Layer 4 of a small transformer language model trained on English Wikipedia (14 layers, counted from 0, width 64).
A neuron's activation on a vector x is SiLU(gate . x) times (in . x), where the dot is the dot product.

Input weights of the MLP neurons that the questions are about. A number n stands for (n - 500) times 0.001.
n7 gate: 170 548 296 434 569 621 572 846 836 601 550 475 535 423 586 858 667 450 281 494 255 426 423 342 681 365 578 352 588 618 442 420 436 525 632 221 440 747 462 525 569 440 528 550 449 281 610 526 713 526 627 656 643 512 430 517 550 335 546 281 411 689 580 517
n10 gate: 432 533 543 488 482 536 496 627 620 380 390 269 684 539 606 684 271 539 464 604 424 312 421 488 560 643 694 602 400 413 636 572 329 549 589 578 386 648 848 615 246 530 560 513 499 359 241 553 622 620 608 383 537 663 572 629 421 472 564 712 528 681 620 401
n18 gate: 371 544 279 362 576 552 372 560 509 506 605 480 273 410 545 583 334 460 649 679 528 442 497 605 330 563 595 551 526 556 339 714 528 419 491 562 543 817 704 593 526 319 483 583 532 708 249 350 560 697 599 378 506 809 424 595 374 549 545 487 491 529 545 595
n23 gate: 542 505 585 395 406 663 563 426 784 673 464 432 537 390 653 630 653 422 742 750 622 479 512 547 417 500 405 351 300 387 526 541 293 504 366 441 454 419 446 513 643 320 518 554 231 567 585 567 574 640 487 386 531 654 389 441 491 284 446 577 348 486 542 399
n24 gate: 247 574 530 389 528 553 424 599 531 360 363 280 646 462 519 350 600 363 507 601 522 468 327 590 608 635 506 498 744 409 464 638 420 558 520 628 506 388 486 672 453 369 441 579 763 463 257 574 423 638 756 321 537 512 609 710 683 337 331 545 458 699 494 482
n31 gate: 555 580 709 384 744 666 424 622 502 452 516 427 628 405 786 625 390 311 582 588 435 429 311 549 416 523 514 470 459 472 514 266 526 565 485 593 580 459 584 593 572 583 438 561 521 679 632 342 507 553 352 323 554 755 462 453 476 474 583 602 515 377 646 486
n32 gate: 331 560 437 549 444 501 462 495 525 266 350 493 479 554 606 538 710 519 552 396 370 551 580 462 452 358 518 454 674 386 580 332 548 470 491 20 227 545 474 379 431 586 503 554 322 297 450 438 634 415 524 652 431 415 513 466 468 469 387 428 426 321 787 475
n39 gate: 356 516 681 566 439 451 334 444 656 393 600 688 392 462 420 700 531 409 712 401 369 476 381 425 503 509 500 413 535 449 393 350 426 528 638 355 377 600 774 563 495 394 580 604 341 408 627 728 426 387 507 613 539 425 539 480 512 563 679 383 532 408 393 481
n44 gate: 479 500 745 447 668 599 455 483 346 416 558 379 655 552 535 280 725 371 383 532 536 413 570 901 351 416 601 552 543 636 347 432 540 421 644 520 444 384 468 512 364 558 375 428 700 487 315 589 544 347 462 283 369 637 629 744 506 558 327 582 412 526 511 573
n46 gate: 482 605 545 595 542 397 494 438 431 517 396 443 598 462 552 282 465 453 524 545 442 734 567 484 405 527 513 597 527 522 502 388 677 561 394 406 581 355 595 393 306 502 764 347 552 531 590 617 470 480 390 534 417 392 544 392 560 654 639 744 429 526 330 541
n61 gate: 376 512 430 440 553 376 533 543 483 306 535 505 488 715 432 455 458 526 445 628 360 355 453 492 450 605 415 394 549 263 572 463 500 765 450 457 717 459 639 539 359 646 412 588 474 575 541 522 526 595 356 664 568 474 542 475 486 558 465 661 554 503 585 665
n63 gate: 537 458 523 576 455 518 343 562 648 608 470 609 468 399 611 487 611 508 472 635 741 306 597 215 384 248 555 594 445 303 514 335 551 562 426 440 510 423 388 625 252 444 417 334 345 604 470 205 631 521 514 498 511 467 509 724 321 362 709 677 695 408 561 362
n68 gate: 479 371 422 481 399 607 607 684 524 490 264 492 564 831 620 498 530 556 491 485 562 514 520 615 519 449 450 647 543 623 652 400 542 506 451 475 822 457 427 748 413 571 692 537 453 501 380 558 620 423 413 282 322 471 555 532 545 422 569 755 387 146 640 471
n84 gate: 542 596 343 697 615 593 254 495 507 625 632 439 501 511 349 792 512 467 296 534 591 409 504 404 444 430 458 521 281 601 467 586 726 663 492 636 421 600 601 614 606 556 580 324 584 423 423 513 729 644 547 372 528 600 474 362 496 432 603 272 582 563 292 465
n88 gate: 372 593 268 553 521 543 721 690 620 476 446 340 628 258 446 547 387 467 547 574 448 432 498 495 645 524 645 503 557 570 587 769 597 574 496 551 401 758 741 712 653 567 595 460 460 511 505 330 531 508 394 526 531 413 530 518 593 546 600 480 734 513 644 318
n93 gate: 533 675 593 520 431 537 561 340 670 480 619 429 397 516 421 552 520 299 417 711 537 669 532 756 215 866 609 480 479 638 539 641 586 422 496 573 453 419 640 439 330 467 349 625 328 516 248 410 503 441 522 418 571 598 692 544 386 402 515 660 337 388 558 426
n104 gate: 376 566 578 398 510 485 533 494 566 532 426 696 396 647 653 496 546 508 341 645 483 497 283 274 590 564 474 512 646 519 605 418 463 614 560 518 650 473 534 471 465 170 516 510 497 366 558 580 269 377 437 483 535 475 375 624 724 464 622 442 387 456 405 581
n108 gate: 632 439 674 665 755 623 366 201 367 265 595 598 511 417 507 390 287 418 494 364 593 300 581 550 496 549 734 622 583 558 525 540 456 530 347 438 412 481 743 353 816 422 457 495 438 562 476 503 529 508 551 448 404 407 573 595 608 543 573 346 564 388 284 268
n113 gate: 460 397 401 560 636 642 465 479 561 431 446 475 642 517 502 590 362 399 350 527 441 566 493 336 243 443 632 651 468 430 687 612 645 485 239 539 511 514 473 527 642 477 536 432 386 478 655 543 646 580 452 527 360 288 633 484 573 495 650 290 710 300 361 559
n114 gate: 546 500 590 291 521 609 664 386 561 697 601 327 457 600 495 491 667 412 507 636 553 386 555 359 625 600 473 679 377 518 449 559 430 582 339 715 673 581 571 574 469 438 365 249 587 523 210 475 738 569 733 451 494 634 549 283 486 485 448 682 463 458 347 400
n115 gate: 346 632 366 296 487 529 568 442 444 432 473 418 325 284 543 435 338 574 486 671 613 588 554 510 571 493 524 278 656 483 655 576 522 518 289 658 588 649 659 489 655 572 560 430 736 624 526 597 482 483 521 660 605 518 493 805 557 555 650 497 534 581 580 416
n127 gate: 295 351 471 468 674 542 690 604 488 476 375 478 364 256 349 476 547 382 465 690 337 592 482 521 487 395 624 466 365 187 505 532 514 428 668 374 375 505 549 431 412 576 435 657 612 426 402 576 539 436 368 472 535 370 514 539 478 501 467 208 323 527 639 581
n7 in: 464 326 272 510 551 685 546 716 445 410 593 586 501 473 595 557 519 676 471 470 391 553 409 619 456 559 442 513 507 628 792 422 593 512 732 590 429 622 553 281 413 536 376 385 652 548 471 566 608 716 497 410 701 431 343 435 464 396 446 369 399 591 264 618
n10 in: 588 236 522 553 716 654 499 767 775 677 562 751 652 487 425 628 607 455 617 421 630 567 470 100 480 386 605 549 396 390 441 446 825 441 505 299 474 455 336 710 530 420 658 452 104 641 452 624 622 391 543 639 195 335 888 380 286 353 637 605 460 567 457 571
n18 in: 641 633 194 733 576 581 563 334 602 439 489 371 688 590 333 409 475 516 438 399 347 700 335 534 620 545 418 371 648 410 356 450 533 244 555 643 582 363 834 429 483 469 485 613 454 633 313 672 449 568 493 488 453 534 549 532 626 563 515 512 557 699 682 434
n23 in: 456 522 542 366 527 540 509 465 673 670 470 568 653 463 448 763 495 468 796 521 422 339 552 670 470 419 294 353 540 321 532 697 417 419 553 302 401 429 443 428 421 470 561 563 412 367 672 409 462 394 595 435 500 568 439 662 355 671 507 520 605 513 443 524
n24 in: 448 818 579 504 588 585 567 598 670 453 700 410 442 541 473 588 580 471 484 847 546 439 294 583 441 371 466 312 458 566 479 579 484 532 420 587 235 604 541 260 636 271 553 517 340 698 328 628 579 614 690 326 446 551 429 587 397 368 288 309 637 306 576 489
n31 in: 739 498 398 639 401 579 396 494 444 524 437 566 557 570 728 431 514 599 329 607 454 453 396 519 357 307 673 684 388 580 395 597 516 601 404 605 600 534 413 555 371 638 411 314 456 314 594 343 533 518 798 443 475 395 343 352 553 493 557 371 608 632 316 357
n32 in: 636 491 469 337 459 542 453 525 666 538 345 540 487 524 598 396 567 490 440 395 384 449 751 402 510 619 476 507 747 352 552 686 545 336 573 631 310 409 397 589 437 316 405 598 564 487 298 535 254 514 548 401 537 507 572 513 403 560 345 561 360 526 457 767
n39 in: 547 582 674 547 516 636 558 410 541 671 394 476 416 581 410 456 515 401 462 425 475 515 414 419 557 523 370 626 324 429 262 642 565 545 637 716 432 450 383 595 544 366 512 639 488 720 507 425 467 445 573 329 441 571 576 456 573 575 388 587 418 257 488 491
n44 in: 554 586 352 393 668 665 609 599 292 583 490 292 591 469 554 591 704 498 409 628 756 678 438 459 588 506 528 440 490 680 513 346 707 481 514 372 648 676 568 575 475 691 573 397 576 494 671 439 582 661 622 587 236 534 406 522 660 651 655 474 659 397 366 586
n46 in: 657 705 604 458 520 644 465 528 462 714 430 470 453 567 385 374 399 600 565 517 735 459 606 544 481 404 591 393 431 484 568 498 577 567 466 314 393 387 485 627 483 445 479 264 540 573 512 419 567 521 693 555 616 397 637 165 389 687 592 584 616 471 330 557
n61 in: 480 300 283 560 389 473 530 449 392 576 417 337 584 457 626 383 287 501 415 508 442 722 507 366 644 354 503 743 310 557 463 447 691 530 470 521 527 566 448 521 366 538 560 489 531 428 588 510 568 314 595 481 569 706 568 626 639 469 675 418 455 452 442 540
n63 in: 798 351 559 585 533 738 386 548 493 421 609 589 407 492 547 414 562 386 397 462 531 592 542 440 358 617 794 757 294 459 538 504 583 520 482 548 618 684 372 412 422 643 381 407 370 691 699 495 558 337 552 534 556 548 554 314 637 621 671 866 574 547 449 427
n68 in: 438 616 494 384 527 499 596 699 421 389 464 401 552 528 560 484 465 312 445 382 452 452 373 396 496 536 683 716 253 531 536 537 437 469 594 580 654 710 646 626 388 578 365 398 513 616 395 332 566 650 342 479 456 590 530 500 406 446 517 302 688 321 611 417
n84 in: 616 497 629 420 774 545 527 460 665 674 394 470 527 340 538 607 668 738 523 647 395 459 778 366 524 333 467 509 575 533 532 550 448 606 427 444 641 478 431 569 574 742 281 443 416 506 511 515 742 462 457 508 410 563 441 440 380 429 485 511 617 568 403 428
n88 in: 629 464 425 576 549 663 431 726 484 492 692 661 366 545 595 459 318 418 793 3 554 583 701 414 507 543 583 243 378 667 753 611 775 373 696 373 270 420 312 506 767 694 777 697 515 428 549 486 376 311 257 437 807 742 677 435 476 648 643 549 129 489 702 726
n93 in: 303 516 507 600 565 527 283 406 623 631 555 534 469 575 309 613 534 528 543 649 596 502 350 411 569 722 633 460 297 641 471 414 684 371 420 642 600 306 617 461 417 185 584 604 317 556 193 158 676 645 501 282 677 544 699 634 413 469 441 595 600 254 601 517
n104 in: 522 495 526 279 470 745 609 459 673 507 607 587 396 301 568 561 445 581 700 535 453 338 629 397 616 352 411 557 429 540 716 431 604 443 435 496 467 481 425 328 323 603 382 603 380 533 463 595 365 526 407 531 447 596 381 483 519 419 474 441 490 643 490 688
n108 in: 650 598 559 560 544 509 355 324 562 710 654 369 430 494 249 208 247 320 490 754 372 566 492 474 441 627 634 668 404 366 461 500 418 408 363 626 501 635 681 583 628 359 343 641 463 545 551 586 638 605 568 474 483 466 543 488 464 548 651 495 372 531 427 489
n113 in: 609 374 269 665 512 510 647 590 439 610 664 355 527 310 469 676 459 450 480 349 496 506 539 356 492 572 467 633 546 570 746 352 552 445 463 440 452 418 540 488 410 621 414 597 463 572 693 493 357 282 402 622 669 470 579 666 467 556 467 302 466 730 569 446
n114 in: 367 602 519 571 445 521 285 671 414 604 452 477 519 630 484 464 412 374 298 543 500 536 551 561 423 553 410 433 380 361 298 630 462 483 195 389 645 514 262 476 696 714 503 310 494 436 728 496 572 364 706 449 316 409 379 344 378 288 471 400 401 391 408 468
n115 in: 311 730 442 453 450 536 222 472 623 495 480 575 422 787 492 630 522 565 647 544 566 411 313 216 295 474 489 494 543 556 438 305 573 436 319 424 518 740 572 544 696 502 743 581 607 653 386 380 651 609 623 417 324 709 441 497 698 375 471 519 423 436 583 470
n127 in: 483 326 633 594 456 554 587 512 540 579 581 814 428 565 708 602 450 336 298 431 435 364 273 457 342 550 537 762 546 673 524 547 400 491 393 632 609 591 496 439 394 426 605 568 603 479 548 471 399 490 598 513 444 511 359 563 571 388 426 431 535 581 544 325

Each question shows a token from some text and the vector x that enters the MLP there. A number n stands for (n - 500) times 0.0048.

" Hen": 619 477 472 661 507 533 657 404 596 554 563 492 522 606 574 490 317 688 551 612 430 352 337 638 586 561 409 527 533 312 479 372 805 621 537 537 566 353 404 545 658 444 498 532 376 341 564 561 572 691 476 846 641 749 702 528 313 456 569 289 523 699 352 551
The two highest activations, in order: n61, n68

"on": 554 658 772 499 512 382 443 504 414 575 550 523 364 418 626 473 359 431 518 229 596 594 378 665 416 592 376 582 528 463 598 298 505 367 545 505 830 444 422 657 363 482 785 537 523 454 386 822 649 588 422 736 477 707 553 590 614 474 426 558 560 499 340 341
The most active neuron and its activation: n32, at about 0.16

" F": 577 415 581 671 426 462 700 393 447 485 610 729 405 547 499 484 353 511 480 619 425 303 324 693 418 579 431 562 573 584 513 283 641 384 413 710 371 545 333 612 533 589 478 437 577 470 616 584 659 657 494 535 405 545 968 577 485 496 516 392 416 563 440 674
Which of these neurons fires most? n108

" east": 451 609 248 350 472 561 650 349 209 508 524 587 485 475 662 399 539 566 533 463 552 635 305 442 481 646 547 477 493 430 499 656 599 278 328 597 457 417 329 656 536 425 317 503 559 277 555 399 785 563 481 531 427 636 497 546 228 534 322 372 498 641 518 454
Which of these neurons fires most? n114

" David": 489 492 247 489 484 599 509 364 586 499 480 438 364 444 635 444 248 492 366 494 450 464 204 450 528 472 434 431 480 443 529 515 519 267 728 365 696 434 292 593 504 517 436 547 468 375 507 771 513 743 475 638 415 838 496 510 268 543 547 295 553 761 305 402
The three highest activations, in order: n7, n18, n93

" He": 418 482 367 487 567 426 641 374 572 580 500 575 398 421 639 623 401 437 268 516 458 392 588 670 494 588 583 640 466 472 430 337 586 497 389 674 616 435 417 467 546 299 638 609 446 372 355 597 625 479 360 635 415 756 915 433 544 409 360 313 342 674 477 540
Which of these neurons fires most? n93

"ish": 330 783 454 539 357 385 382 285 535 513 490 574 426 300 763 464 699 536 354 256 554 455 363 357 477 643 442 633 431 374 339 440 480 263 445 532 640 446 410 659 335 371 565 417 594 297 477 664 698 607 383 597 459 564 543 485 456 523 511 267 561 661 529 292
Which of these neurons fires most? n88

" I": 287 509 630 819 396 381 548 499 551 572 356 612 524 346 641 479 463 488 273 530 498 425 343 588 525 629 415 482 410 459 485 440 672 439 541 631 549 416 307 546 636 441 302 481 550 213 560 712 675 562 453 593 508 752 697 380 403 469 385 409 699 549 404 626
The most active neuron and its activation: n115, at about 0.16

" River": 476 616 358 361 330 469 552 418 499 634 491 538 240 601 589 305 243 543 457 372 530 642 237 412 484 602 387 443 607 397 405 424 608 157 359 571 630 363 223 639 496 452 401 315 532 327 568 694 621 644 444 514 436 578 559 542 378 513 401 336 486 626 461 611
Which of these neurons fires most? n63

"ind": 453 723 409 384 507 696 592 302 400 604 667 487 520 331 540 284 421 675 488 216 589 386 441 480 447 608 559 318 568 345 438 337 517 434 420 485 694 375 304 616 497 370 557 378 348 320 671 634 671 666 569 540 454 649 624 572 426 600 447 233 466 476 603 281
Which of these neurons fires most? n108

" –": 518 304 530 388 407 378 732 211 504 585 529 537 484 543 488 364 560 486 453 528 599 503 382 548 391 606 315 632 537 698 583 546 497 561 625 729 604 340 63 551 425 709 491 578 546 390 547 530 558 599 425 715 393 692 496 608 488 496 596 266 670 564 467 473
The most active neuron and its activation: n10, at about 0.19

"8": 424 523 495 758 402 379 424 484 573 617 672 684 388 578 472 476 546 537 433 392 459 413 332 623 475 577 530 349 588 427 279 353 478 460 634 520 701 321 281 614 489 476 656 518 493 551 482 631 732 577 443 638 221 593 411 489 532 744 457 403 409 449 563 459
Which of these neurons fires most? n39

"ll": 609 682 599 407 523 517 621 290 360 596 594 487 377 310 563 221 350 383 554 369 581 447 342 424 574 624 344 332 488 535 455 443 476 390 398 481 606 574 365 743 498 450 581 442 462 325 468 692 630 673 494 649 423 697 670 520 203 564 505 521 546 702 496 275
The most active neuron and its activation: n7, at about 0.25

" W": 437 446 513 555 407 617 699 215 505 535 593 727 330 452 533 539 270 556 288 689 465 452 456 561 520 563 463 218 555 604 454 383 602 410 470 554 526 383 185 625 508 558 458 503 523 490 569 631 589 687 466 586 319 651 754 639 501 471 452 378 377 686 313 516
Which of these neurons fires most? n68

" in": 470 251 497 478 520 524 756 516 467 604 387 482 365 499 477 533 506 387 517 487 510 578 338 499 275 748 409 543 640 465 388 357 423 462 491 638 649 326 117 578 515 480 462 482 703 389 572 440 712 575 391 509 487 679 384 589 428 475 374 185 499 551 557 347
The most active neuron and its activation: n127, at about 0.58

" writ": 588 553 525 513 472 403 576 363 433 453 665 661 457 589 589 340 475 404 458 687 426 484 302 552 446 543 378 541 512 459 571 554 554 285 662 510 609 536 226 675 85 801 445 611 209 515 420 388 545 669 580 743 540 750 509 513 377 574 480 246 581 518 535 554
The two highest activations, in order: n61, n115

",": 443 269 467 368 381 322 694 371 695 440 589 545 436 516 687 571 620 333 486 559 499 552 452 510 425 730 402 560 585 608 544 276 459 384 593 617 581 399 296 504 487 454 540 381 547 372 645 592 743 559 325 671 386 728 530 656 445 502 495 279 443 585 434 547
The two highest activations, in order: n7, n104

" Charles": 533 515 400 458 393 509 501 470 619 554 453 506 427 499 621 467 232 489 371 601 485 472 254 550 633 501 431 502 553 489 310 400 616 129 449 406 718 355 351 608 520 475 564 446 368 333 581 684 500 565 346 595 486 758 566 418 261 631 419 319 549 783 319 617
Which of these neurons fires most? n63

" Pe": 522 494 484 530 524 439 507 340 517 464 463 498 291 341 603 503 101 475 292 552 736 497 421 534 380 555 488 467 488 272 616 278 578 365 554 562 441 585 226 566 351 668 540 757 436 576 483 607 502 744 684 478 395 752 606 391 663 525 504 477 449 488 375 474
The two highest activations, in order: n115, n108

"s": 575 631 617 433 462 485 519 455 680 706 477 612 388 405 535 530 578 548 404 506 456 801 404 533 446 647 460 567 597 593 364 483 497 489 547 720 845 422 206 705 435 494 627 350 652 436 612 692 629 536 503 564 371 629 750 516 515 616 616 443 478 409 413 242
Which of these neurons fires most? n114

" sc": 667 556 553 537 550 605 577 504 357 462 533 550 290 619 564 327 445 456 366 628 355 384 455 378 496 528 450 305 602 572 699 461 266 489 639 582 543 489 147 545 225 465 375 532 378 474 347 522 546 578 631 535 388 733 652 507 463 497 752 224 619 499 518 379
Which of these neurons fires most? n104

"inal": 370 693 616 523 702 437 517 544 549 531 619 625 318 442 560 490 330 638 493 364 598 501 442 603 499 691 411 461 594 414 432 523 489 231 415 565 599 478 230 626 180 401 647 455 464 422 389 715 679 602 430 499 374 748 508 393 572 579 456 297 396 561 593 315
The three highest activations, in order: n18, n63, n113

" of": 385 337 585 632 420 459 824 452 552 510 480 641 417 373 628 627 541 440 627 563 437 578 444 437 389 662 495 559 602 446 427 233 508 359 604 664 716 457 209 674 425 495 579 373 587 509 584 647 736 664 356 480 557 619 392 460 486 437 597 437 583 514 520 220
Which of these neurons fires most? n68

"S": 408 515 528 589 416 544 599 452 497 472 508 563 274 459 623 590 319 396 310 609 528 449 424 745 434 622 470 634 602 453 569 396 440 389 672 605 368 589 336 707 636 520 443 472 544 463 532 752 619 594 415 482 278 761 723 594 525 514 688 403 584 332 327 724
Which of these neurons fires most? n44

" to": 296 366 362 477 527 551 762 462 488 502 486 698 281 500 545 516 303 406 362 565 439 486 360 603 367 504 567 616 743 614 403 366 469 337 635 601 807 451 261 647 462 469 571 351 415 416 404 676 632 638 358 490 474 523 455 517 483 405 464 231 651 458 485 370
The three highest activations, in order: n68, n127, n7

"ill": 632 731 461 552 438 571 617 436 417 469 744 485 393 437 666 341 640 507 745 321 610 365 396 620 501 627 336 315 527 363 602 396 602 345 436 419 651 585 310 653 429 275 615 443 244 272 432 669 692 575 466 505 494 560 562 616 461 497 551 401 650 646 595 495
Which of these neurons fires most? n23

" from": 530 358 505 501 526 486 790 497 448 594 434 555 501 349 631 547 318 406 350 508 562 612 361 435 299 480 538 444 586 464 433 288 337 334 408 553 727 337 183 669 539 399 526 505 596 387 545 545 655 596 260 324 484 664 477 532 494 513 483 182 629 542 487 319
Which of these neurons fires most? n127

"W": 344 656 543 548 529 687 727 169 375 499 590 549 397 391 466 506 394 582 210 591 450 540 481 735 483 404 511 527 498 645 603 404 564 371 479 542 468 396 295 742 537 584 528 572 529 478 611 655 505 706 439 527 309 670 738 681 543 554 415 444 505 602 399 620
Which of these neurons fires most? n44

"ith": 441 639 491 491 513 486 409 422 549 428 420 588 338 476 743 277 404 557 569 193 486 294 372 374 428 617 463 522 593 374 501 451 410 304 559 397 899 292 327 596 438 255 687 238 492 331 506 588 696 648 452 586 509 599 459 580 509 534 540 284 560 585 406 551
Which of these neurons fires most? n44

".": 577 377 410 439 382 243 407 402 596 624 502 669 493 313 476 598 347 403 627 545 577 311 323 663 479 420 426 629 513 582 618 477 283 203 622 679 463 392 314 551 423 597 543 334 361 311 545 728 712 518 420 526 317 659 603 444 317 483 480 299 500 487 408 585
The most active neuron and its activation: n23, at about 0.33

"ade": 388 690 451 384 487 387 469 376 609 719 539 393 357 438 650 271 393 703 582 283 558 561 413 586 467 679 573 543 622 291 412 448 481 239 306 679 738 388 197 619 471 540 467 300 574 377 717 604 607 616 546 519 450 606 514 522 431 603 435 504 439 489 650 474
The three highest activations, in order: n114, n7, n10

"y": 325 737 382 570 504 431 590 437 541 683 441 517 456 339 501 533 463 651 445 218 550 568 275 556 456 724 480 501 600 402 392 369 455 481 482 587 664 449 436 653 563 264 450 561 438 355 651 818 694 480 446 703 479 731 589 491 574 583 510 260 691 409 579 373
Which of these neurons fires most? n63

"in": 522 587 543 493 573 391 370 491 524 557 649 393 484 379 707 418 548 568 513 319 453 538 475 589 217 798 448 625 479 377 331 429 489 507 574 442 710 440 181 576 403 501 696 413 551 382 445 828 677 740 602 583 323 671 515 512 366 452 516 449 512 527 460 325
The most active neuron and its activation: n114, at about 0.29

"ict": 599 596 731 566 497 247 519 421 536 460 608 613 405 552 602 453 690 453 381 572 452 437 335 516 366 664 396 499 473 242 409 416 640 443 625 626 689 579 348 598 315 679 706 530 328 321 418 699 657 623 542 671 697 744 330 507 427 595 584 279 529 451 430 506
The most active neuron and its activation: n88, at about 0.15

" men": 568 658 499 467 427 387 593 595 609 612 344 508 351 493 486 506 254 647 246 582 433 589 439 460 602 482 463 635 636 496 493 482 657 232 486 521 709 380 221 628 596 610 589 471 413 424 529 544 531 699 454 703 470 726 651 562 399 553 185 319 476 529 485 579
The two highest activations, in order: n63, n23

"um": 404 750 750 483 295 437 463 627 501 585 647 538 266 372 616 416 269 551 524 419 577 724 334 668 543 678 369 602 690 341 477 406 437 358 392 696 478 600 383 535 461 512 412 413 368 404 661 668 529 602 581 618 379 675 513 518 513 546 672 493 569 401 663 534
Which of these neurons fires most? n84

"M": 407 651 713 571 408 476 465 497 564 537 574 596 321 548 622 181 468 406 299 577 536 634 420 662 637 605 315 498 552 501 421 253 522 422 408 491 440 457 213 664 282 612 456 410 500 459 633 776 635 685 438 442 365 548 693 558 447 658 528 486 492 494 535 611
Which of these neurons fires most? n44

"ast": 391 662 550 382 590 595 506 413 213 448 784 538 435 541 491 320 430 581 593 350 279 290 472 402 425 599 343 528 497 539 524 418 597 383 354 729 550 524 326 586 532 556 517 361 565 296 537 662 715 760 486 514 465 570 486 613 333 499 543 316 361 578 492 403
Which of these neurons fires most? n114

"-": 498 380 471 425 351 716 465 517 477 456 605 511 517 484 414 707 556 507 496 691 472 438 495 599 604 667 458 714 561 355 417 466 285 175 810 619 589 329 473 574 535 545 665 573 397 382 611 611 490 833 384 519 381 716 689 420 476 399 508 171 605 515 548 563
Which of these neurons fires most? n46

" ad": 569 480 267 329 456 480 339 405 554 348 428 482 252 612 682 392 340 519 291 397 524 790 542 339 509 704 572 514 598 295 607 319 400 370 681 420 318 508 211 513 394 506 365 331 413 428 388 425 613 641 547 478 381 739 507 522 454 505 424 296 488 497 553 441
Which of these neurons fires most? n32